Layer 17 of a small transformer language model trained on English Wikipedia (20 layers, counted from 0, width 128).
A neuron adds its activation times its output weights to the MLP's output. To switch it off is to set its activation to zero at one token and run the rest of the model.

Output weights of the MLP neurons that the questions are about. A number n stands for n times 0.0039.
n37: -12 -22 -25 -43 -4 -40 -49 37 -13 -31 -8 19 18 -16 -34 4 -19 18 18 -53 1 42 19 -11 -20 12 -17 -43 -13 -7 2 -54 18 -10 -15 1 -19 -4 17 -11 -16 -3 7 16 -15 -26 4 -16 -30 -43 24 -30 -31 -50 -26 -9 -6 43 18 15 -44 -16 -35 -3 -33 -28 -37 29 -12 26 10 -22 -2 11 -17 -13 -41 -2 -62 22 39 -20 -9 -28 -26 12 -3 -45 5 19 -10 10 11 44 15 -21 5 -3 23 -5 -21 -24 6 -36 29 -13 -12 14 -13 -14 14 15 -13 3 -26 -14 13 34 -36 1 17 -16 19 3 4 23 13 36
n43: 8 4 -11 36 -2 -4 -34 -7 41 37 7 -9 20 48 17 -50 -23 -17 -20 -25 -3 -21 9 1 5 33 34 32 -18 -7 14 -1 -3 -18 -11 23 -32 37 29 3 -9 -16 55 6 -3 -21 -3 -8 -33 17 -5 5 10 -59 20 -11 55 20 -28 9 -13 26 6 -19 -30 -30 -31 6 21 -35 1 22 9 -18 -12 52 -30 5 1 14 1 0 -6 -16 9 6 30 24 -30 12 19 14 -21 -9 11 -17 10 -23 28 27 -31 6 -23 -15 -6 1 -15 1 31 28 20 27 -17 -33 5 -16 33 -7 11 38 9 -10 -18 3 -16 -47 29 -1
n44: 16 -26 -21 36 18 6 -15 -46 -16 -8 -18 -16 -33 -30 3 -9 31 -10 6 42 -31 16 -19 8 -46 26 29 4 6 23 17 17 -26 12 -7 -39 -40 -10 24 -8 4 2 17 26 -13 -27 -3 4 -60 49 15 7 7 -27 4 21 36 -4 11 -30 -5 -19 93 28 16 22 -19 11 -18 -30 48 -11 -25 47 -10 -13 -16 -6 -37 -17 36 -15 30 12 34 37 22 18 2 -34 37 20 -5 -40 -2 5 4 -32 39 -28 -19 19 -33 -23 24 11 20 -11 5 9 -30 5 -30 1 -47 16 -27 -19 -13 -17 3 -15 73 14 32 -26 -20 -47
n48: 6 -1 -24 -28 21 -47 -45 -51 8 20 40 4 -11 -13 -18 9 -14 11 14 -10 39 -11 -35 -38 -58 -19 -5 39 -14 10 -12 18 13 2 25 43 -32 -23 24 -17 9 24 4 17 34 2 8 -9 1 37 5 27 -56 7 -57 -16 9 -4 9 25 -6 -10 54 8 -1 -33 -14 9 10 -35 -36 -21 5 -19 14 -4 17 -5 -20 -18 28 -14 -2 37 61 3 -7 6 -14 -13 -42 -18 -4 -1 -7 34 27 -12 1 11 -30 -52 21 14 12 -21 -9 13 24 -8 48 -29 -5 31 27 22 -60 7 4 43 -8 -2 -25 33 48 -34 20 24
n74: -22 -21 -30 8 2 43 22 38 -5 -18 -35 13 14 7 -2 19 -2 -4 -3 58 18 30 -7 -14 -4 8 7 -21 -1 -2 -15 29 29 8 23 -10 36 -11 12 -15 -2 -13 -11 10 -22 8 -32 -7 16 4 8 17 4 38 -34 -13 -18 -1 -8 -29 11 -17 -16 13 26 -16 -22 15 -6 17 -19 12 -3 -14 15 -17 -4 -24 -40 -6 13 12 13 -24 14 -38 10 -27 49 -7 16 -22 -5 -9 21 1 12 8 18 -33 22 13 -11 9 22 -3 40 7 -22 -11 2 -14 34 -16 42 16 -11 -20 -11 18 9 40 -8 0 21 65 -8 -20
n76: 11 20 -11 35 36 -11 -18 -5 -12 11 -12 -24 -11 8 -2 4 14 -30 10 41 1 -16 4 10 -27 31 -15 -17 -3 4 11 14 -5 -33 -15 45 -12 -14 1 11 1 41 3 -7 -12 -45 -35 42 13 -23 -27 -14 -31 0 1 19 30 45 0 -17 12 39 -19 -1 -8 6 14 29 -20 11 33 55 -10 15 1 8 -10 -19 -21 30 -22 44 -9 -5 -23 -10 -23 6 -1 13 0 7 48 -8 -15 -3 -31 6 -12 -64 -27 -75 22 -21 2 -27 -33 17 -12 -1 -15 10 4 -19 -32 -22 -25 -18 6 13 4 17 -6 -10 20 -11 -18 6
n100: -17 16 50 6 5 4 -37 -18 2 -27 -7 -23 -12 4 -13 -20 -5 20 -3 7 -50 -3 -6 -35 -10 16 -29 36 -36 43 14 -8 17 -28 -4 -25 -10 12 -42 10 -18 3 -4 1 -10 20 -28 -30 -68 1 -11 32 8 -28 17 18 -1 -1 45 6 22 29 -4 9 11 24 -4 -1 -1 41 40 7 5 4 -31 22 -23 -10 8 -6 24 16 3 -33 -13 3 -41 -1 -4 -1 54 -23 10 18 11 3 -5 -10 2 25 -18 -20 -13 10 31 -22 0 11 -16 2 -1 10 -28 17 16 36 -17 5 -6 57 14 -16 0 13 -19 -3 -10 -42
n104: 37 -4 32 -17 9 36 -41 35 -41 6 5 3 36 3 -11 30 6 7 6 1 8 38 36 0 2 37 -33 -12 16 8 22 3 17 -7 10 -17 45 -15 -1 39 22 -13 -12 -18 26 12 35 48 1 -16 16 21 28 6 19 -7 13 27 4 21 -6 -41 2 19 -16 -22 32 -4 -21 45 12 12 43 26 -10 -12 -38 -28 15 -16 3 19 29 -32 -28 1 22 -8 -33 -10 -25 17 -31 62 -12 16 -37 -29 11 -67 22 15 5 -2 -4 28 6 -23 33 11 5 -1 -10 18 -37 -12 6 9 20 4 -7 -14 26 -9 10 -25 4 -7
n173: 23 -30 -9 -13 -9 27 -5 57 -42 -2 5 36 22 34 26 -7 -14 -11 30 -14 -43 15 19 4 -43 1 18 -5 13 21 10 -9 -14 19 -22 26 -38 9 9 -38 -2 59 -40 18 4 -10 20 -21 -31 5 5 -16 45 20 -47 12 -17 35 -26 8 12 -13 -52 -14 -13 -29 11 41 -28 21 55 29 40 72 0 -9 15 -15 18 32 -13 48 56 -4 -31 -9 -4 27 -45 -6 -7 2 -36 23 -10 41 27 7 17 7 43 -30 37 -10 -29 -13 41 1 -2 -13 24 -15 5 -7 16 -10 1 33 -35 -16 -30 -17 12 11 24 -53 -12 -13
n186: 33 1 32 -34 -15 25 -4 -11 -13 16 35 -1 8 -1 -4 -15 2 -2 17 37 30 -22 12 10 7 22 26 48 12 -28 71 -8 21 -6 45 -26 42 8 -26 -5 21 -7 -8 -4 17 -6 -29 9 -8 30 -37 4 3 -29 4 5 59 11 -12 21 21 -39 -2 15 -11 42 -2 14 -64 -1 40 -11 -23 -4 -13 13 0 8 -24 -42 -4 -21 -11 1 46 -32 39 23 -4 5 11 5 -27 -32 -1 -20 -32 38 52 -2 5 -12 24 10 -31 5 -14 12 27 30 -6 28 -39 -39 17 12 -34 -12 5 26 -23 -30 -42 -25 -38 55 16 -47
n201: -60 -22 10 14 31 -25 -7 10 -6 -11 11 -42 12 30 1 -22 6 -5 7 -47 -6 1 20 26 39 55 -32 25 12 39 -3 12 32 -35 -34 -10 -57 1 -3 6 27 -25 7 -14 -25 15 30 -50 -15 4 21 -7 -14 -27 -1 14 -21 27 10 6 1 -11 -2 44 43 -32 -43 -3 -13 1 4 27 7 10 9 -38 24 -6 19 53 -22 -16 11 9 43 24 12 14 1 -23 -2 8 8 -20 4 -20 45 -12 -10 21 -10 -52 59 -41 6 -5 11 -28 -36 -50 25 11 25 -23 24 -2 -7 -23 6 31 7 19 -36 1 11 -54 11 38
n274: -28 6 15 17 -27 23 -18 33 36 -11 30 18 20 -19 21 45 -8 -13 -21 35 -5 4 27 24 58 2 6 4 -8 -3 10 22 -13 -53 7 -5 -17 -15 17 -39 -16 25 25 2 11 18 -50 -19 45 13 -1 -33 -30 2 12 -25 1 1 -16 -6 23 -11 27 2 57 -13 2 -23 10 41 15 2 22 -11 -46 28 -8 -47 8 -13 -16 9 10 -2 35 -13 50 21 66 -21 33 2 8 -5 18 -11 20 22 24 -47 13 -41 9 1 73 -12 -10 22 11 -37 6 -18 27 16 15 -6 -13 -40 -47 14 8 14 13 -5 -18 27 -46 14
n279: -6 -1 47 -2 -35 43 -39 -7 -13 24 -17 2 7 18 -5 -18 4 39 17 -28 37 24 18 -3 -10 8 2 -21 -30 27 3 2 -67 -7 -33 -41 43 -49 37 34 -6 11 -30 -41 -21 -21 -19 -42 10 10 -3 -8 25 7 39 -27 58 -33 -14 41 3 -36 6 -39 -44 -8 -21 10 2 10 32 -22 -5 39 -21 -37 -2 -1 25 28 -12 20 11 -11 67 -14 -32 -3 2 -17 -5 -23 32 65 31 -58 -4 -12 -14 34 6 3 -2 2 10 -4 43 -26 0 8 20 -18 18 -11 17 -8 -15 -33 -15 -44 -35 21 34 28 -25 -19 30 -15
n282: 26 -15 -39 -8 3 -46 -74 -27 13 -34 -1 16 27 29 6 -24 41 15 22 -56 38 24 49 27 37 6 -23 24 -5 2 26 -14 -5 -6 4 6 15 -2 7 -20 36 -38 47 25 25 12 0 1 2 10 24 -43 -31 9 11 26 33 -7 -3 20 -46 -5 -31 12 9 -39 16 -21 7 38 22 -3 -1 59 -21 39 -29 2 4 -23 -6 -9 56 -16 13 -13 -40 -36 -29 36 18 -27 19 -22 -25 32 -19 -21 -10 1 -6 -2 -43 -15 17 21 -23 39 -2 11 -44 33 16 -15 2 37 -18 20 -24 -18 23 2 -20 -31 2 95 -22 -34
n294: 25 24 25 -3 1 7 55 26 -36 -4 54 18 -21 -6 -18 -18 13 10 20 -5 -9 8 16 -37 45 14 -18 7 -25 1 20 5 -33 55 26 9 -57 11 6 -57 -27 -34 -7 -23 -40 12 50 -25 -21 15 20 21 -17 -8 -6 13 -32 4 -33 -3 38 -34 -5 -23 -8 31 -16 5 15 11 -14 -1 -18 -30 2 -4 -4 -17 -30 6 -35 -26 17 7 -6 24 -1 -17 1 -37 -35 -45 -1 -16 -11 -19 27 1 -8 -18 13 28 -2 16 18 -47 -63 -22 -6 -1 1 -3 1 -20 16 -20 22 6 2 15 -2 25 3 33 28 -19 15 20
n300: 2 11 -34 -7 -32 -1 -11 -23 40 -20 -13 14 -2 -9 5 -14 2 -12 21 -14 -23 -23 2 20 -12 -4 22 36 15 27 22 10 -5 21 30 -29 -18 16 26 -40 -17 6 26 -11 -8 -12 -5 -31 5 1 41 16 -22 10 -7 34 5 -3 5 -4 36 -16 -22 5 15 23 -31 15 2 3 19 15 7 -1 4 -14 -5 -17 -35 -4 -13 -2 -7 -10 8 16 16 -18 39 -15 22 -1 -42 26 -20 -23 10 26 9 -16 0 6 -8 -18 -3 -25 -9 -8 -40 -34 -7 -6 1 15 35 -32 -41 -12 -6 -4 11 -2 -28 21 -23 -27 -13 -8

Each question names a token from some text and the token that comes next. It shows the activations a of the neurons there, in the order above. A number n stands for n times 0.11.

Then comes g, the gradient of the next token's log-probability with respect to the MLP's output, scaled to length 1. A neuron's effect is roughly proportional to its activation times (output weights . g). A number n stands for n times 0.0035.

"V", then "in"
a: 4 5 1 -23 -1 1 -5 1 0 -1 -3 1 -2 -6 7 6
g: 14 2 28 -34 -16 30 -7 -25 5 -46 5 -3 13 -10 -27 20 -39 -41 -32 -11 -4 -36 10 -29 -36 -6 -21 22 -15 -3 19 -46 -27 36 12 18 18 12 4 -27 41 57 -7 -10 -13 10 -19 -18 34 5 -6 50 -55 -33 25 45 -20 -32 -34 19 36 16 42 1 -15 -1 2 14 27 8 18 -25 50 -3 -15 5 17 -20 20 8 3 2 -29 42 53 25 -1 3 -3 -23 -11 -1 -50 9 -5 -8 61 38 -25 18 -11 15 12 18 7 26 8 -32 23 1 11 -40 37 -9 0 44 -2 33 22 -41 -2 34 0 23 -15 10 17 24
Which neuron, switched off, raises the next token's probability most? n48

"\"", then "sle"
a: 2 1 -1 -1 -3 -5 -1 -2 -6 -3 4 1 -1 -3 7 -6
g: -19 -32 17 13 -16 -26 -7 -15 13 -6 -3 15 26 0 -12 -6 11 23 -28 15 5 20 34 -21 1 -49 -8 -9 -16 28 -21 -20 10 1 34 -26 -26 14 17 19 11 50 34 21 -20 -3 6 40 -21 7 -59 29 23 -10 5 0 -36 42 15 -35 -3 38 -4 -35 -6 18 -13 50 30 39 35 17 54 -6 55 55 -11 -33 -32 0 11 40 -3 3 3 -59 -38 11 0 30 18 14 -18 30 45 2 17 -21 -21 47 50 -6 -14 -5 8 -11 -5 15 24 20 -10 18 -20 13 -19 -18 -27 -7 -18 27 -19 7 -7 29 5 5 53 44
Which neuron, switched off, raises the next token's probability most? n173

") ", then "and "
a: -17 3 0 2 -93 -1 -2 0 -1 0 5 -1 0 0 0 3
g: -31 11 11 9 8 -4 2 -5 44 41 -24 -6 -67 8 28 8 -2 24 18 6 10 12 54 -40 21 6 17 -10 19 -12 32 27 11 -34 39 5 7 6 -20 -39 27 46 -22 -31 -4 -39 25 -12 -18 -1 14 1 8 0 48 -25 -34 -54 16 -3 24 18 1 -18 18 -42 -18 26 -16 -7 -23 -17 -14 -9 -21 -11 10 22 31 41 11 24 18 19 -34 24 6 -23 23 32 42 -29 -10 -24 -16 -12 -31 1 -18 -35 25 0 -3 28 -7 20 -75 13 11 -35 14 61 0 31 -33 -4 -36 20 -31 4 -6 -9 -18 6 55 11 21 -8
Which neuron, switched off, lowers the next token's probability most? n74

".", then "C "
a: 0 1 0 -3 2 -2 -2 2 -2 -2 -5 13 13 -3 -2 0
g: -49 52 33 -3 27 0 -27 38 21 -25 -24 -8 -12 40 -2 -19 41 6 -13 25 -13 10 23 -5 -45 -23 63 -17 32 20 -5 10 19 11 11 -6 18 43 27 -30 -34 -3 1 32 27 -38 8 5 38 37 -30 -17 -44 26 -11 17 -4 11 -24 -13 -16 5 -16 41 -15 3 21 -1 -26 16 -15 16 10 59 -31 30 0 11 -18 31 16 24 -59 -56 -31 13 -6 -33 27 17 20 -23 24 -4 -1 -6 1 12 15 -50 9 11 3 11 5 4 -28 -9 2 -1 -52 -28 -4 7 -10 8 -23 -30 -30 -28 -17 -11 -15 -53 29 8 13 -34
Which two neurons, each switched off alone, lower its probability most, in order? n274, n201

"by ", then "a "
a: -4 0 0 -3 -3 0 -9 -5 0 0 0 -3 4 -4 1 1
g: -3 19 -16 -13 -1 18 -5 38 18 9 24 11 12 12 -5 0 -2 -18 44 7 13 -13 -1 2 9 -55 -32 0 -19 -36 27 -19 11 9 16 -58 7 -26 -36 -10 36 39 -20 13 -25 15 0 46 31 -13 -15 65 18 -23 -11 -14 0 -9 21 -26 39 19 -24 8 -14 11 46 44 35 -51 8 -4 36 -18 -57 -1 29 67 2 41 10 -32 -61 7 -44 24 -11 21 -13 -25 -24 9 2 26 -16 -10 -29 -3 2 -13 -31 21 35 4 7 -22 -23 16 -6 32 0 -3 -11 7 -9 -14 -21 -1 18 3 57 -2 -2 59 5 1 13 22
Which neuron, switched off, lowers the next token's probability most? n282

"s ", then "association "
a: 0 3 3 -4 -6 -2 -5 0 -1 -3 -1 2 0 8 -1 -6
g: -20 20 -23 15 38 -12 6 18 8 29 11 42 -14 13 -15 21 -13 29 -16 -29 -11 -19 -13 -42 17 -66 30 -8 14 -25 24 3 10 -3 12 14 35 -2 -21 25 47 9 -8 11 35 -44 59 -36 72 12 -1 22 19 26 -5 23 -21 -23 1 31 -40 -24 -23 17 16 -3 -9 -34 -25 -22 50 -10 -10 2 -37 -4 -10 -5 2 22 -24 -35 18 -41 -28 -14 26 28 13 19 37 6 16 -29 -24 -11 -34 -10 -50 -19 17 32 -15 -49 24 -5 -6 27 -45 -38 43 -39 -27 17 -7 -17 -1 5 -4 12 25 21 -12 -26 -2 6 -14 6
Which neuron, switched off, lowers the next token's probability most? n282

"ge", then "'"
a: 7 -2 0 -5 21 0 19 0 -5 0 -4 4 -11 -1 0 -5
g: -33 -33 35 -30 -11 2 -9 2 30 16 -8 2 -10 12 21 6 13 -15 3 -10 0 31 48 -12 39 6 29 -1 -23 -18 29 -11 5 19 6 23 -7 -2 2 -16 -66 -42 27 -22 14 18 -8 19 -30 15 5 7 -12 10 -17 -52 38 -52 18 12 10 -54 -10 21 21 77 22 3 1 24 21 -30 22 -27 13 0 47 -51 -10 12 16 -21 -10 -44 -47 5 1 39 5 27 6 40 -3 -14 -32 42 -38 25 13 25 -22 -10 15 22 -10 -5 10 26 17 -73 -4 -5 -6 44 22 17 22 37 -11 -14 -23 -15 6 18 31 -2 8 -7
Which neuron, switched off, raises the next token's probability most? n74

"Review ", then "scor"
a: 0 7 -1 0 0 2 -39 0 -11 2 0 0 -1 -1 -8 3
g: -6 -13 7 26 -24 -12 -21 11 -2 -12 -4 -12 37 7 -13 -44 36 -23 -23 -21 12 21 17 55 -12 -6 47 -51 -8 -11 1 40 5 -29 -44 34 25 14 21 25 -43 -23 -15 9 4 -15 -16 -23 -10 -23 -5 -44 -5 -7 55 2 2 -24 18 -40 0 -34 -2 7 5 -3 4 -2 -20 4 -5 -55 -2 -18 39 26 -46 9 -24 -47 -46 -54 4 -40 -18 9 -7 -5 -26 -12 -14 -30 -1 7 -19 23 -19 18 61 -5 -33 42 9 12 36 30 5 28 -18 -7 -18 -18 -2 33 11 -19 -15 2 -8 5 41 34 1 4 12 -14 -33 -64
Which two neurons, each switched off alone, lower its probability most, in order? n173, n294

"ip", then "per"
a: 6 3 -4 3 3 0 -5 0 -4 8 0 -1 -4 -1 2 2
g: 11 -6 36 -10 10 45 -25 12 21 -9 34 -44 15 -5 -26 14 4 22 -13 -9 -14 -5 -31 17 5 39 -65 -7 -3 11 -17 16 23 -13 -48 -15 -47 -5 -16 2 -6 -11 21 4 -12 23 22 -30 -3 12 -3 -2 -40 0 39 -5 -47 -28 60 -19 26 29 -48 6 47 39 37 -5 8 10 20 16 -34 -38 16 -17 -11 19 9 -24 -13 12 21 -66 0 36 -13 -3 -22 0 -4 33 -20 40 -10 14 6 6 -1 7 52 39 6 9 -5 16 -14 14 -29 26 51 -45 -38 39 4 -56 0 21 -10 6 15 -11 -14 27 16 7 -15 -30
Which neuron, switched off, raises the next token's probability most? n100

"or ", then "PS"
a: -13 -2 -1 1 6 1 0 -4 -3 0 1 4 2 -3 0 -36
g: 38 -8 -8 -17 17 21 27 -3 -2 2 -1 -4 5 -10 -22 21 49 -56 -14 -2 -24 -34 8 20 -5 -2 38 28 1 13 -25 -4 -17 -1 -63 7 -34 9 -16 -16 26 13 -17 8 41 3 72 -29 48 -2 6 -16 -20 -17 18 -38 -40 16 -4 5 11 -10 -11 59 19 10 -6 -54 -54 7 -46 -67 -34 -23 10 -7 -32 -9 -9 -4 -44 0 -20 -21 -14 -14 18 -8 -19 -31 -29 -4 21 -11 -22 19 -34 12 -10 -21 -16 -1 1 -27 1 17 -14 -33 16 -10 -2 -21 8 -53 16 26 45 -17 24 -10 -43 29 24 8 37 -2 19 -18
Which two neurons, each switched off alone, lower its probability most, in order? n300, n37

"the ", then "Best "
a: 6 -2 2 1 2 -1 3 0 0 4 1 3 1 -11 -4 -3
g: -54 2 42 15 -6 -12 -3 -10 -15 23 -25 3 -7 26 11 29 -31 0 -16 17 16 -27 -53 30 28 17 -20 -23 -9 -24 -44 -11 -16 14 -40 -21 3 10 24 4 -29 5 -32 13 6 -8 -2 22 -23 -57 -16 50 -58 -4 30 8 -35 -27 19 -13 -6 -4 63 35 -22 -19 -11 18 32 -49 28 40 3 13 6 40 10 -9 -1 22 10 -21 -20 6 -14 -12 -5 -5 -3 -32 -38 -30 -34 28 38 23 -25 -14 -34 32 6 6 0 27 -9 24 -7 -31 55 -19 -13 -7 -19 -39 -4 -15 26 -19 -5 36 -6 52 17 11 52 -5 10 17
Which neuron, switched off, raises the next token's probability most? n186

"s ", then "at "
a: 7 1 -3 4 1 0 -3 -8 3 0 -1 1 1 7 1 27
g: -33 -45 1 25 -25 -31 17 -46 -18 3 -12 4 45 -39 1 24 15 17 3 -1 19 18 -2 9 -9 5 9 29 9 -18 -18 25 17 28 -5 51 -19 3 0 19 -9 1 5 32 25 -25 13 -22 35 -37 -47 -19 -3 -8 -44 25 12 13 2 16 -10 8 -50 -18 -46 33 59 -2 -51 -38 65 -5 16 15 -25 20 14 22 14 -19 -22 0 10 55 40 -2 20 48 -15 -30 15 -1 -22 -9 36 15 12 28 23 -10 -36 -47 -16 -15 8 4 5 6 19 -1 -7 2 7 23 27 40 6 -15 25 28 61 19 2 -46 -3 -11 17 23
Which neuron, switched off, lowers the next token's probability most? n104

"The ", then "box "
a: -12 2 0 0 -26 -2 2 0 -1 -1 -1 3 2 2 1 -4
g: 12 -20 -1 31 -3 13 11 16 -15 -14 18 12 5 14 -13 -20 -3 0 -4 20 -4 -33 17 -2 -11 -31 28 -55 -7 60 35 -49 21 1 36 32 -33 0 -36 -32 -45 30 2 -52 8 22 1 17 -17 3 -2 -16 3 -8 12 7 -5 -17 62 -30 4 -41 6 48 -18 50 -13 11 31 1 -33 -5 47 12 18 38 -51 -5 -37 -21 -23 38 -10 3 -17 17 -42 -33 -14 -49 -32 2 35 20 22 -41 5 -18 -2 25 24 -33 -17 -12 -7 -43 0 -17 31 16 -8 4 -13 0 -31 -18 -18 -34 -11 -25 6 34 -14 -20 25 1 18 -42
Which neuron, switched off, raises the next token's probability most? n37

"t", then ", "
a: -9 -5 0 6 1 2 9 -3 -8 -4 -1 -3 -5 0 -5 -12
g: 31 31 1 -43 31 -25 -33 47 -7 5 11 2 -11 36 -9 64 15 -13 5 3 -13 15 10 37 25 -6 -8 -19 20 -24 -11 -12 5 37 17 -65 22 37 -8 -5 49 -6 19 15 20 35 -29 45 6 -1 6 -4 15 24 14 37 5 22 -16 0 14 -6 -12 10 33 34 -6 42 -6 63 6 8 8 -20 -14 -13 -17 -7 43 -14 17 29 11 -9 -3 -3 -14 15 12 -13 -29 17 -12 21 13 0 -40 14 75 28 -40 3 21 50 5 -20 13 -36 -29 -1 -17 -13 11 33 -11 22 -56 5 26 -12 -44 -15 25 -22 0 3 -46 -32
Which neuron, switched off, lowers the next token's probability most? n43

"p", then "age "
a: -1 3 2 7 1 -1 -21 0 -3 1 1 3 -2 0 10 3
g: -5 -36 23 5 -17 34 2 -29 72 7 13 11 8 1 -18 -16 19 -26 -11 -14 -5 4 57 20 44 -25 11 43 24 7 4 -34 22 -14 -54 7 -19 -31 27 -4 -9 51 -21 2 26 43 7 -27 17 22 -12 1 -12 12 -1 -4 29 13 -15 42 -9 13 45 -32 -31 -8 11 -10 26 20 33 -59 -19 -29 -54 40 15 -5 35 -29 -37 5 11 7 8 1 -5 -8 11 -16 31 22 -29 9 11 -27 50 -13 28 7 39 -29 -2 -4 -38 -24 39 9 12 -22 18 -21 -18 20 36 -14 26 13 49 -29 -23 34 15 11 9 18 -20 16
Which neuron, switched off, lowers the next token's probability most? n274

"critical ", then "recep"
a: 0 2 -6 -10 0 -1 -7 0 -5 -2 3 1 -2 -16 1 6
g: -85 38 -1 -45 6 -28 -42 -9 -5 -24 -7 -19 5 -16 3 -37 -41 -16 -25 -15 -5 24 -18 15 -32 -45 -7 31 1 -14 0 5 -13 46 -10 35 12 -2 5 -24 -27 -14 21 32 10 -26 -40 8 -24 22 4 36 -36 28 6 -57 -40 7 -15 -15 -13 22 2 15 9 -26 12 63 -14 36 5 18 -6 -34 7 27 -29 -6 58 13 -44 10 19 5 -7 29 12 18 6 11 -20 -15 -34 -27 26 12 13 1 29 0 22 -11 -19 4 33 2 15 -5 49 4 -5 4 -11 -21 0 11 -63 -23 16 47 3 6 -3 52 19 1 -28 -10
Which neuron, switched off, raises the next token's probability most? n48

"uni", then "que "
a: 2 1 8 9 -1 0 -10 -4 -3 5 0 2 -1 -37 -49 0
g: 7 -56 -46 19 -17 0 -5 -14 0 -9 16 -58 -18 33 52 -16 -19 69 -2 30 9 34 -45 8 -28 -8 44 -21 25 -39 14 34 23 7 -42 19 29 -27 40 -63 4 -18 -5 29 23 2 -10 13 4 -13 -4 -9 3 9 -43 8 -17 -48 -25 12 -52 43 7 1 -11 13 8 0 -18 -41 2 6 -18 17 52 24 -6 0 -52 -27 33 1 0 -25 52 12 -29 7 6 -22 8 -5 -9 -11 2 16 51 -11 5 21 7 5 -20 21 -31 24 0 -7 11 26 -10 1 1 -3 8 -34 6 -30 -7 7 7 20 -3 0 57 -16 -15 2
Which neuron, switched off, lowers the next token's probability most? n294

"cent ", then "fo"
a: -4 -1 -2 -1 -1 -2 2 -45 0 -3 5 0 1 -1 0 19
g: -15 -51 -29 16 -14 16 20 -10 22 -11 -4 -8 -14 -5 -20 -47 38 3 -57 6 -21 39 15 34 -6 -2 -33 17 -34 36 -20 5 -8 48 -14 -26 -19 -12 36 4 12 18 -8 -42 -9 35 -23 7 -5 -17 -57 23 16 -4 -29 22 30 -1 20 -15 33 -58 10 -35 7 -25 -40 -48 -2 40 2 -63 18 -51 -16 26 32 -1 14 15 -2 -45 1 -12 -1 -32 0 16 -7 -11 -21 17 28 -19 1 -7 6 -1 21 31 -17 -4 -17 -14 5 -32 23 1 39 21 50 -12 -2 1 22 5 -4 -3 37 -41 -14 5 -7 63 32 0 -23 -11
Which neuron, switched off, lowers the next token's probability most? n104

"and ", then "D"
a: -18 0 0 -1 -16 -1 0 2 -3 -1 0 1 3 6 1 -21
g: -55 30 -12 22 -16 7 -2 -32 -30 -49 1 -40 -20 17 -6 -5 19 -50 -4 -23 -5 -39 -17 4 20 11 40 -10 -25 -15 -17 17 2 6 -53 11 3 39 29 13 7 4 31 -26 -11 25 8 16 -58 27 24 -3 2 10 10 -23 6 2 57 5 24 10 -1 29 -48 16 7 -7 -37 14 -10 -56 -3 10 44 -3 -7 10 23 -22 -31 43 4 -8 0 -22 21 -28 -3 -31 -26 43 -3 -28 -15 1 21 11 -27 14 20 -40 4 -15 -3 25 12 -43 -44 80 5 -7 10 -43 -6 -17 27 -22 28 34 -4 -3 9 49 -12 -13 -15 -9
Which two neurons, each switched off alone, lower its probability most, in order? n37, n74

"ies ", then "of "
a: -9 -4 -2 5 2 1 0 -1 2 1 0 -4 -1 14 4 3
g: 25 35 14 -11 30 -9 13 -8 5 6 -33 28 -9 2 34 7 15 -9 22 -36 2 -4 6 42 24 -13 5 13 3 30 -3 7 -59 11 -21 -15 26 17 14 61 -31 -7 -13 18 8 -22 7 -4 -26 -15 -15 -26 8 3 -34 -4 -3 14 -56 10 2 -49 31 -19 7 -2 -38 12 28 8 6 65 16 30 -14 -34 30 23 -24 -14 32 -13 13 -15 -31 -18 -20 7 -30 9 18 48 -28 -5 -45 -37 31 -14 29 2 1 -21 17 5 -6 29 61 -63 2 42 9 35 17 7 0 3 -58 10 -15 -11 -5 -10 -6 -22 73 7 21 -10
Which neuron, switched off, lowers the next token's probability most? n274

"–", then "196"
a: 2 0 5 3 1 -12 0 -29 0 0 2 -1 -2 -1 5 4
g: 3 -6 -67 -33 -13 -17 7 -16 42 -18 -26 -8 -22 -22 16 13 19 22 -9 -18 33 -17 13 -33 -11 4 -12 -28 -41 28 5 4 -33 -2 -6 16 15 -73 -4 30 6 -24 37 33 -3 -28 -5 -15 -10 3 0 -28 -6 44 -33 4 15 -1 36 12 13 23 -33 -49 8 32 -35 -15 -25 32 34 -13 -17 -11 11 -22 21 -20 -17 17 -13 49 -21 32 29 9 17 8 18 -24 38 -23 -13 9 -11 -17 -10 -15 -53 -9 -4 -34 -7 -6 -10 0 -2 46 44 -38 0 -16 7 -44 11 -84 34 -4 19 -30 -1 33 -23 -19 -28 12 11 4
Which neuron, switched off, lowers the next token's probability most? n104

"Ab", then "il"
a: 2 -2 -3 -11 -2 1 -1 -3 -2 -39 -20 1 4 33 -12 -2
g: 28 0 9 -52 -22 -7 16 -1 12 -3 0 -10 -6 23 5 0 6 -30 56 1 -14 -6 -43 -30 -7 15 -7 -36 -26 -68 -29 7 -26 9 61 26 25 32 23 8 -23 -29 16 -1 14 -26 30 -25 -8 -16 7 8 -17 -35 -30 3 -34 22 37 7 20 27 36 -9 -50 18 21 -18 15 11 42 16 14 6 0 23 9 -12 -12 17 -6 10 -31 -4 -21 -51 -42 -6 0 24 3 11 61 15 14 16 4 49 -18 63 5 -40 -18 -21 10 50 17 -43 -56 -13 17 2 11 -17 -24 -22 7 -6 6 -10 -44 3 -10 -19 34 -8 22 -14
Which neuron, switched off, lowers the next token's probability most? n186

"\" ", then "design "
a: -27 1 0 4 -2 -1 0 -1 0 2 -1 -1 -4 2 -1 17
g: -25 -17 0 12 28 -27 6 14 -9 -18 11 -21 -27 -17 40 -8 23 25 -7 -14 -15 -26 20 -41 -45 -3 -12 10 -59 8 -12 -22 18 19 27 16 -8 34 -6 -32 -22 0 -6 0 31 68 14 -39 30 -8 -75 -11 -25 -16 -30 -30 15 23 37 46 41 2 -19 21 -11 -6 4 -40 -19 -12 -9 -18 32 -22 14 17 11 -16 -27 19 20 -22 -41 -16 -24 -23 -7 34 16 -7 2 6 -65 16 -5 -23 23 0 -27 2 -15 0 -24 -28 -7 1 9 -34 10 -39 9 -33 -44 6 21 29 -53 18 24 26 -27 43 -17 -15 -35 -6 -30 -9
Which two neurons, each switched off alone, lower its probability most, in order? n300, n48

"\" ", then "fe"
a: -1 -1 0 0 0 1 1 10 -2 0 1 1 -2 -2 2 8
g: -48 3 14 0 16 12 4 -9 -3 27 -20 -16 -16 27 -13 -31 0 -4 -7 -4 8 2 -18 19 -12 -44 -57 4 -36 -16 -6 17 19 1 22 37 -24 3 3 7 -8 63 12 -8 23 25 -6 37 -17 5 -43 -18 -34 -25 -37 12 26 -34 9 -16 13 -20 5 -28 -6 -30 -4 -32 -44 36 -10 -46 -27 -40 27 5 5 -21 -54 -19 -28 -44 18 -34 -22 15 8 39 -19 -11 1 -9 -9 -6 -9 5 36 24 -36 37 12 -40 -13 13 -16 -43 -5 4 -47 -11 33 -21 -44 5 -7 -16 -9 30 27 -7 -24 23 -19 89 -20 -4 15 -3
Which neuron, switched off, raises the next token's probability most? n104